Layer 5 of a small transformer language model trained on English Wikipedia (15 layers, counted from 0, width 64).
A neuron's activation on a vector x is SiLU(gate . x) times (in . x), where the dot is the dot product.

Input weights of the MLP neurons that the questions are about. A number n stands for n times 0.00086.
n0 gate: -53 168 -93 288 -159 233 24 11 101 -88 -209 -94 -86 152 -35 -169 25 -32 24 -280 -69 257 -108 -257 -43 48 -212 -3 -59 32 9 -100 -99 216 -38 16 -52 195 74 -101 -13 14 -81 38 110 9 -154 149 4 59 132 97 -206 206 -15 -8 -109 -91 55 100 -133 -203 -105 -139
n7 gate: 164 279 56 42 -68 214 86 -136 309 -57 -218 -188 145 132 -202 -168 236 32 13 109 -78 -188 -116 -38 -24 54 -324 -68 -34 1 -80 -255 -61 20 227 118 129 152 159 134 245 -18 19 -181 -77 -89 -113 202 -120 3 94 -78 92 50 70 -33 124 47 18 226 -305 -137 11 -167
n17 gate: 67 -246 -88 -128 73 240 3 -106 56 71 -175 -27 181 187 69 -207 154 163 -96 -147 115 -296 24 -214 -260 33 85 51 125 -70 71 -91 7 60 185 87 -97 -5 -107 -17 152 80 21 72 25 313 12 0 163 29 -145 6 -29 28 65 -154 55 5 150 83 128 139 72 -255
n32 gate: 16 -30 -71 -191 -270 -128 -7 -19 62 -81 -93 -146 246 4 -240 -60 86 70 -23 80 -48 -75 225 50 -128 -33 -217 174 -118 100 64 -57 144 -163 -20 138 183 105 67 7 128 111 -43 133 -150 -158 163 -290 250 63 -27 211 155 39 -153 -330 166 109 -159 -21 185 183 74 -3
n40 gate: 134 -261 -351 187 -26 -51 -1 -59 61 -102 91 146 -45 -44 -59 297 160 -5 -168 13 -11 30 -177 132 35 -147 185 -35 -52 -194 -126 -56 -68 -99 184 27 -52 -6 -213 28 -28 -187 -28 38 147 -144 -13 -76 290 271 258 -182 -20 -179 -143 164 -147 15 -184 -47 15 -50 -170 194
n44 gate: 142 -186 -80 -232 -206 51 46 -72 -364 -47 -74 96 -25 35 -19 172 -287 -204 -243 152 -151 59 4 41 147 1 88 41 156 -1 279 20 -181 23 208 24 -212 104 123 -120 80 133 270 -13 -101 7 -138 155 -19 -106 41 -88 210 242 -73 -48 5 -18 -102 -31 -193 3 -6 18
n57 gate: 181 111 113 47 -25 -203 88 119 -120 10 -127 157 -129 32 75 52 -25 -202 -105 -73 30 -11 127 -122 -167 42 -132 -49 -48 77 -188 -143 -116 170 178 -167 19 -69 -77 41 68 -89 96 28 202 94 147 73 -204 167 -52 -16 -76 -182 57 33 -98 216 58 -137 -111 38 151 -158
n62 gate: 246 -116 -188 -175 -207 10 -249 -131 -235 -136 -63 -43 229 285 -68 -352 157 313 86 101 -128 -173 162 -115 105 -11 186 322 -7 46 42 -3 -217 86 119 136 -163 386 -216 -461 234 -4 -103 -130 -119 2 -72 73 110 -209 241 -180 16 277 -141 -117 268 267 -147 276 -59 -110 -221 39
n72 gate: -39 -106 -137 9 -350 45 -184 -115 -12 56 -15 -46 -22 -95 221 -162 90 -155 276 -223 143 132 -117 64 73 -137 -263 -90 198 -69 198 -63 -70 332 -405 37 130 -13 50 -18 -4 111 166 -146 161 114 -273 271 -6 79 -115 173 106 -114 -5 275 254 117 2 71 -211 234 161 210
n83 gate: 92 36 -124 248 -8 38 -277 42 74 112 -173 11 -88 -334 -294 98 -38 -115 -48 135 -143 75 -90 -88 -148 -188 332 -33 254 71 -35 44 161 -262 192 -189 154 -162 -38 -7 -95 -62 115 174 188 -208 -304 35 -159 239 254 -1 -55 75 -177 169 -95 144 49 74 303 51 -85 -248
n96 gate: 153 8 80 96 -64 -77 -245 -371 -8 -5 105 71 -195 -206 138 96 72 2 -109 -117 100 -343 -280 -193 -185 -150 77 117 -83 -4 -56 -189 72 -193 49 -159 118 -242 -41 111 -130 -184 -211 128 17 276 29 -38 -129 -105 -181 103 0 -276 -97 191 -355 375 -64 66 81 201 -14 15
n120 gate: -121 23 53 -216 194 44 85 143 -136 23 129 -321 -114 -135 -121 -60 72 16 -181 78 210 8 -149 174 -114 234 -60 232 -232 11 165 99 -42 -197 30 77 -4 -184 -115 -108 162 103 10 -192 57 96 -16 -111 -6 -107 47 156 -18 121 -258 -329 90 29 -105 10 -109 -133 -39 -23
n124 gate: 72 -120 -27 -7 49 -63 -74 49 230 -19 -130 68 -355 -298 68 87 152 277 -120 255 21 284 -110 44 71 -16 -66 101 70 370 29 29 34 28 48 137 -85 33 79 -89 246 43 260 30 -63 28 126 184 -241 104 -262 -47 245 -100 -74 107 -18 -100 -133 82 -299 -6 47 -54
n127 gate: -10 213 37 32 -35 219 -374 -36 179 -1 85 -179 315 -42 -60 112 230 -242 -5 -295 -167 234 -11 198 77 106 34 56 221 -37 256 56 217 127 11 0 -39 -82 183 16 -35 195 206 29 -236 111 128 -18 21 315 -233 75 -78 -28 -121 -38 -160 359 -188 144 -4 217 -95 -140
n0 in: 67 -142 -33 -123 -67 192 143 56 84 120 -116 69 -107 8 -47 -139 113 3 64 -98 -125 -126 21 82 -29 46 -133 87 27 -180 -62 -112 65 -171 65 -131 -1 -202 89 43 -19 9 95 22 137 29 79 21 -119 -380 194 23 -194 144 92 -176 -51 -204 14 91 -235 -28 22 -50
n7 in: 24 -123 -110 -11 60 190 -33 -55 -64 30 93 86 -148 -158 -3 15 -78 -223 198 -1 -92 -7 53 -126 34 193 -25 -20 173 147 64 277 193 195 -181 -245 -153 105 151 -81 29 9 -62 173 -107 82 -40 -174 147 131 -1 -21 41 -181 218 -26 8 -93 238 -144 -61 211 309 -117
n17 in: -160 -220 1 109 -28 78 -51 -31 -155 79 -11 -65 -243 -81 188 50 212 143 -13 -64 -24 -3 141 -202 -54 -16 -67 -174 68 -94 -139 50 -147 50 146 155 -25 71 -6 -17 -57 -17 157 164 59 0 -63 -84 -12 -9 24 -194 145 192 12 -180 -1 58 69 -49 199 54 -171 70
n32 in: 34 -136 151 -62 -60 -249 -212 -37 -71 -161 33 -22 133 229 -55 -202 248 69 35 -53 191 -190 169 -121 -2 -125 233 67 -287 174 120 160 -141 -94 13 42 -90 163 22 3 166 322 99 108 -37 -92 228 -223 204 -155 -198 109 22 -30 -180 91 142 29 312 -128 -118 7 -277 130
n40 in: -130 -74 -223 305 52 -160 189 58 281 75 20 134 -239 -169 -167 44 95 -188 -121 -5 32 73 2 -47 294 -56 283 -175 227 -278 -187 110 -188 207 -49 83 -20 -144 -81 -90 70 -174 -34 -43 9 63 -21 152 -35 -6 288 -26 42 -158 -320 195 -53 -350 -82 -273 102 -55 56 73
n44 in: -46 -238 -205 160 -407 -384 -218 207 -462 159 66 129 -298 264 70 123 1 -73 -224 350 266 -7 35 69 56 91 86 -96 -23 58 206 -30 -110 -97 -250 69 44 225 -99 -1 153 207 67 283 229 -370 -44 -247 -87 -92 301 -114 110 309 -105 5 67 -178 44 101 251 -180 4 64
n57 in: 190 -23 -51 104 -285 -15 -8 240 -58 -209 -54 7 -7 9 -165 -32 15 -9 -105 -27 36 -189 205 -28 -115 61 166 55 -75 -76 -85 40 -76 58 10 -103 20 -122 -22 -35 -188 -155 -7 -50 46 -238 -114 -48 70 49 -141 -168 34 -84 -14 69 354 -221 66 -127 -147 -166 -146 79
n62 in: 46 -113 54 244 -266 -11 -226 -295 -45 98 133 148 41 -4 44 -180 215 -23 194 -73 82 54 -173 29 160 -139 -99 -55 -143 17 -25 57 -310 -99 96 258 121 59 -290 -213 166 70 49 -179 -228 67 -6 -224 -63 -117 -11 -86 -52 279 -93 -166 144 47 -2 51 98 -169 -405 -2
n72 in: -85 -57 72 -6 18 86 -236 -3 -127 193 -40 138 73 239 -140 -138 -272 -163 65 18 58 -32 116 -49 31 150 -105 -113 -75 -234 0 -181 -218 32 -315 98 12 52 -15 -77 145 86 50 -178 157 -46 12 -64 290 -31 32 146 -10 -85 209 88 27 49 -240 18 16 23 35 90
n83 in: 79 -70 130 -32 56 -5 -76 109 161 -142 -241 -164 -171 -57 -166 44 -328 -144 -119 -184 -191 153 -193 111 -47 -98 272 -54 152 -24 -131 78 52 -315 178 65 68 -152 -274 78 4 -4 -29 254 219 -331 -305 -76 -2 225 331 29 16 -25 52 127 -197 112 48 61 268 -128 -117 39
n96 in: -117 -197 -184 146 256 -92 -13 -196 -35 7 192 97 -167 -52 77 115 -24 24 -82 141 49 -146 -279 -102 -90 -70 -82 -95 111 -73 -149 -8 -172 57 -110 150 141 89 -191 -179 53 -33 -159 3 106 77 -332 -66 -170 28 46 207 -64 -17 23 223 -51 136 -20 43 323 -107 -62 191
n120 in: 147 106 -24 29 -124 271 95 -88 102 -19 -35 -11 96 -30 -44 80 152 -14 139 -70 219 -29 -61 157 -82 116 143 -96 -236 -131 194 87 -8 80 147 -37 -228 139 147 265 85 21 -32 -200 -192 135 10 118 -39 -280 102 87 69 39 -93 -76 -30 -9 258 -28 -168 231 -95 26
n124 in: 119 -96 -26 248 325 -193 120 34 -128 -10 116 397 -117 202 -130 -203 -70 84 324 84 17 -78 -115 113 265 143 15 -224 -64 97 315 -20 -176 -476 -99 -129 85 77 -140 -40 198 221 -407 385 -188 -270 -34 -201 -33 163 119 -287 75 264 -129 43 -333 -44 -37 -9 86 -127 247 -165
n127 in: -194 439 2 112 -106 125 -291 133 55 19 298 58 140 16 -140 -127 -36 89 120 -216 -335 -128 -82 468 -119 211 -149 48 -44 -34 215 180 160 339 -13 -19 177 17 102 -38 238 161 285 30 -112 -24 170 71 80 256 -102 16 97 -160 50 30 85 115 211 -103 -225 227 -285 20

Each question shows a token from some text and the vector x that enters the MLP there. A number n stands for n times 0.0043.

"'s": -32 -41 -3 65 -25 -12 -19 -113 44 -11 -10 -102 -34 -174 -95 -176 205 -104 164 88 -24 -72 -89 72 -10 104 95 -282 -72 -357 -227 4 55 -75 -4 42 1 82 16 5 -36 157 -38 125 46 7 18 -203 16 117 -96 98 150 -127 62 -110 40 134 37 -31 -102 -86 102 -194
Which neuron lights up most? n7

" organization": -356 -168 -9 -52 23 -28 6 -10 -73 165 -124 159 61 262 -84 -128 117 3 105 -94 -8 54 65 9 -81 12 -3 -108 -244 -131 -146 -73 -6 -74 75 113 154 4 62 -140 -83 -43 20 -39 143 -41 -7 -257 -189 94 185 92 24 191 114 -14 -152 69 9 19 69 -52 42 -122
Which neuron lights up most? n0

"leton": -55 -60 187 48 103 144 -42 23 87 215 87 -56 -32 16 -218 89 -21 24 185 -60 148 -58 71 67 -81 -78 -14 -165 -186 -316 -71 78 -32 -149 42 186 57 -26 -72 -101 -40 -208 67 94 133 -34 -98 -72 -52 -29 45 14 13 107 149 -87 38 37 10 83 313 -20 79 89
Which neuron fires most, and how strongly? n83, at about 0.41

" artist": -112 -321 14 64 -217 3 -80 42 63 38 -17 -7 42 120 -117 -128 6 105 66 -26 4 32 173 17 -119 40 51 -154 -222 -128 -247 -16 146 83 21 107 300 -28 162 -94 9 -32 10 8 64 -54 -79 -156 -176 -16 173 128 193 104 83 -133 -88 200 -42 23 151 -61 -101 -76
Which neuron lights up most? n62

" Hy": 178 -145 -42 35 -64 -109 -79 -52 69 103 175 166 79 -203 -16 -89 -83 30 -28 54 102 201 80 28 -54 -68 -181 -245 -67 -134 76 24 177 -105 93 -48 40 -37 -20 162 -203 71 -103 164 183 9 115 52 9 -45 54 -68 -205 -158 -113 -156 -192 99 -41 -15 110 -10 -92 -32
Which two neurons fire most, strongest first? n83, n7

" hyp": -189 -56 -42 167 -19 156 -53 41 4 -155 138 113 18 -227 52 -40 67 26 -72 14 -77 -51 -84 140 -124 -59 -115 -187 -236 54 5 249 37 -61 46 -138 -180 81 103 186 31 -125 -7 -40 74 -111 -20 -58 -126 -77 206 46 -237 -48 -55 -22 -265 1 -2 12 -191 -96 -174 -4
The three highest activations, in order: n0, n120, n72

" re-": 31 -67 50 -29 -306 152 140 104 62 43 101 -42 6 -161 6 -32 134 -73 104 16 80 -158 -145 52 103 -68 4 -136 -105 -29 -163 300 207 -124 22 73 32 25 47 75 60 -87 -32 -91 173 -44 4 131 -203 -125 74 103 173 -109 -5 49 70 34 184 -61 65 -150 128 -279
Which neuron fires most, and how strongly? n7, at about 0.14

"oci": -166 -5 68 49 21 163 17 -9 101 188 188 93 73 -181 -50 -50 -85 40 -13 -32 -51 59 118 -12 -121 76 -61 -137 -60 -307 -197 188 178 -88 38 -167 91 149 89 -89 -103 -121 -81 -183 115 -108 -10 85 -172 -28 -146 34 78 22 67 -13 -55 -132 -38 105 241 -152 -30 22
Which neuron lights up most? n32

" the": 141 6 107 116 81 -89 -53 20 43 -64 65 -27 -40 -158 37 -118 66 -166 26 181 65 -81 -110 124 -46 133 79 -118 -109 -376 -133 -84 -43 18 -6 32 -51 64 -44 50 -146 101 37 30 134 18 9 -287 37 36 -87 171 44 104 66 -23 -182 -142 -62 70 -202 -213 100 -3
The three highest activations, in order: n40, n127, n96

"y": -113 22 75 -19 235 68 -21 -73 -123 119 127 94 16 -152 -119 -157 -38 55 145 15 70 -3 9 46 -133 -80 -241 -310 -132 -303 -142 -58 62 -141 215 39 55 22 68 -23 -96 -53 -49 68 173 27 53 -11 -101 -75 -47 -59 -75 -61 -29 -211 166 100 31 -55 110 9 -5 22
Which neuron fires most, and how strongly? n44, at about 0.2

"out": -49 15 169 -17 143 25 -57 -60 38 82 -64 32 91 11 -152 70 51 109 65 -5 155 -107 -59 -76 82 -27 -194 -107 -67 -406 -231 197 150 -144 46 153 -44 -50 -20 -160 -125 -55 79 -95 135 161 54 -137 -77 119 -107 67 -149 98 -64 -49 119 91 5 -61 97 -6 -1 10
Which neuron fires most, and how strongly? n44, at about 0.28

" other": -204 -213 233 56 -40 -3 -23 -17 27 -70 62 -24 138 -57 -48 -151 41 -95 -102 74 7 -111 123 128 -89 162 51 -67 -274 -219 -104 -69 61 73 -72 -100 109 -38 44 -74 -106 -19 -43 -87 53 207 64 -34 -7 -43 176 59 49 156 132 -306 98 52 68 59 139 -207 -13 67
Which neuron lights up most? n124

" past": -124 -186 172 -121 -352 136 -61 28 92 -141 -24 -149 95 58 68 86 -49 10 111 -26 -58 32 90 -105 80 230 -142 -131 -149 -214 -170 228 186 64 138 91 119 -48 -4 -90 -10 66 -54 120 -81 41 167 -129 -108 -62 134 101 84 26 117 -62 -40 44 -11 77 63 51 -13 -126
The three highest activations, in order: n124, n40, n127

"era": 24 -171 -62 1 38 -30 61 91 -7 87 190 -92 78 -154 -194 -39 47 189 12 13 -9 75 -92 -73 -60 -28 18 -187 -254 -312 -183 13 3 -29 69 104 108 19 82 -52 -5 -136 152 106 79 -25 -125 -142 -109 -7 -52 244 -7 -26 -19 -145 -53 147 -43 139 91 -44 118 -18
Which neuron lights up most? n96

"rup": 15 183 30 -69 87 3 -128 10 -35 89 81 141 -6 -91 -193 123 154 105 127 150 77 115 122 96 -178 23 -45 -252 -173 -124 41 143 -79 -36 -76 11 58 -109 -15 5 -109 -142 -189 51 38 -161 152 135 -204 14 34 71 -224 115 87 -98 -24 31 39 -54 254 -6 -96 78
Which two neurons fire most, strongest first? n7, n120

"ore,": 53 118 99 -25 136 -105 -43 45 127 288 13 -38 51 -3 -18 -57 52 -3 -43 -49 -86 -42 74 -25 145 -22 -142 -192 -221 -274 -211 -44 113 -32 183 80 0 -114 -161 106 36 160 -16 -74 17 47 -198 -148 -64 -16 6 135 79 142 125 -50 -39 130 -65 145 40 -5 -77 3
Which neuron fires most, and how strongly? n44, at about 0.13

" accomp": 100 154 -97 -118 -110 56 -120 -20 22 83 23 71 13 14 137 57 249 116 -184 152 -52 120 111 27 -117 -18 193 128 -136 92 -68 173 141 -163 31 -104 189 -54 -58 183 -104 -152 -36 -76 37 -69 139 -97 -42 11 -5 37 -169 -114 165 100 48 -59 -32 -63 -82 -275 -34 8
Which neuron lights up most? n72

" review": -267 -64 -87 -107 -30 23 -54 93 -93 49 32 158 96 140 94 99 -53 43 126 -130 213 -301 118 124 -87 -16 106 -130 -235 -76 -99 107 97 -144 -10 104 21 70 81 133 -95 -10 129 -104 9 -91 29 -43 -84 86 182 113 -61 -10 67 -104 -1 -9 -75 -41 -39 105 -134 -255
Which neuron lights up most? n32

" after": 23 -152 123 -35 -96 -43 -260 -34 -37 11 -172 66 64 141 -34 50 7 -97 94 65 56 -215 152 137 72 101 -86 -182 -172 -284 -137 144 238 155 -15 101 13 -205 -24 -28 32 75 35 52 46 133 -39 72 30 -97 111 57 -47 -40 138 -30 -80 197 16 -85 23 -46 87 -59
Which two neurons fire most, strongest first? n72, n124

" R": 62 19 -46 5 72 -256 -53 5 55 2 218 -95 -137 0 -148 -153 22 -22 -103 70 -28 110 -49 2 -19 81 -46 -201 -229 -64 -244 132 48 -156 58 -67 241 -77 160 132 -142 -111 -43 59 9 -74 126 -44 220 -2 155 -23 -127 38 97 23 -49 196 -15 -67 -51 167 40 -3
The three highest activations, in order: n83, n62, n40

" Nico": 139 -59 -119 -107 -78 42 -106 -37 -41 84 198 183 -67 82 -188 123 16 57 38 71 58 11 128 -18 -292 10 -86 -46 -104 -68 -129 -24 119 -17 143 -91 109 -106 130 43 53 133 18 -46 102 -209 27 -83 -227 28 -140 22 -115 -35 37 -83 -155 168 -94 -74 232 -223 -11 8
The three highest activations, in order: n96, n83, n57

" her": -37 68 63 51 -138 66 22 -16 -137 -50 -1 -44 -19 -239 -109 -217 172 -97 185 -23 -94 -52 55 91 -113 65 143 -110 -193 -233 -278 -90 108 -94 17 -4 39 90 66 44 119 111 -110 85 44 -18 79 -196 -8 52 -91 -161 99 69 39 -193 -106 -29 122 -80 -47 -93 129 -200
Which two neurons fire most, strongest first? n7, n32

"ctions": -172 -43 -71 -62 43 -46 -10 -36 -29 232 47 -58 -34 -137 -183 -105 264 68 -153 -82 -116 -26 -7 -46 17 -105 -80 -74 -234 -330 -30 26 50 -77 -11 176 106 118 -64 -83 -146 -15 152 -135 116 -95 60 -197 -35 32 3 6 -278 143 106 -70 128 34 -9 99 122 62 12 7
The three highest activations, in order: n124, n62, n17

" built": -127 -206 76 131 -120 -92 -194 -18 -61 81 34 131 -82 -29 -175 41 6 -7 47 -130 95 -38 113 -6 17 67 54 -173 -43 -247 -14 65 -94 101 -32 31 278 130 -223 -44 -190 -32 -24 60 -35 17 45 27 -173 -169 147 21 -32 180 44 -236 -165 180 -1 -22 111 11 -34 -53
Which neuron fires most, and how strongly? n62, at about 0.35

" and": -143 104 39 8 221 -58 -285 -8 82 10 -158 -32 -138 -69 111 -109 7 49 -72 51 -118 15 80 -120 35 -4 14 -318 -238 -346 -39 -20 -23 -33 102 -114 -96 -74 2 95 -8 7 -19 32 -68 140 100 -67 -10 -50 -51 126 105 -51 132 -6 -15 150 38 -96 70 -174 83 -6
Which neuron lights up most? n44

"i": -182 80 -18 76 188 29 68 -9 2 143 197 115 147 -218 -140 -125 4 23 -160 1 -52 25 -35 -36 -34 69 -127 -204 -181 -286 -194 -16 97 -101 115 -62 65 10 -14 -72 -17 -70 95 147 232 -172 44 16 21 -178 -91 -13 -95 52 5 -33 78 191 -35 40 213 -75 71 1
The three highest activations, in order: n83, n96, n44

" followed": 35 13 31 -56 -102 80 -256 -11 -164 -38 -225 44 76 90 -32 46 -112 58 75 -39 19 53 -57 89 83 -36 -72 -132 -93 -199 -148 121 -99 -187 47 145 173 81 -122 35 -123 -28 232 -62 46 -53 226 50 -248 -149 17 -14 -225 7 99 -129 -153 166 45 36 -52 -102 1 -122
Which neuron lights up most? n62

" Y": -56 105 -8 99 119 -155 57 -28 128 16 216 164 24 -110 -66 46 -60 -53 92 67 48 -73 52 -138 -46 16 -54 -319 -183 39 -118 62 25 -57 4 -63 182 -74 49 171 -190 26 -49 124 145 -106 163 17 -30 110 16 -272 -108 10 31 -56 -3 135 36 -174 86 -16 51 -68
Which neuron fires most, and how strongly? n120, at about 0.12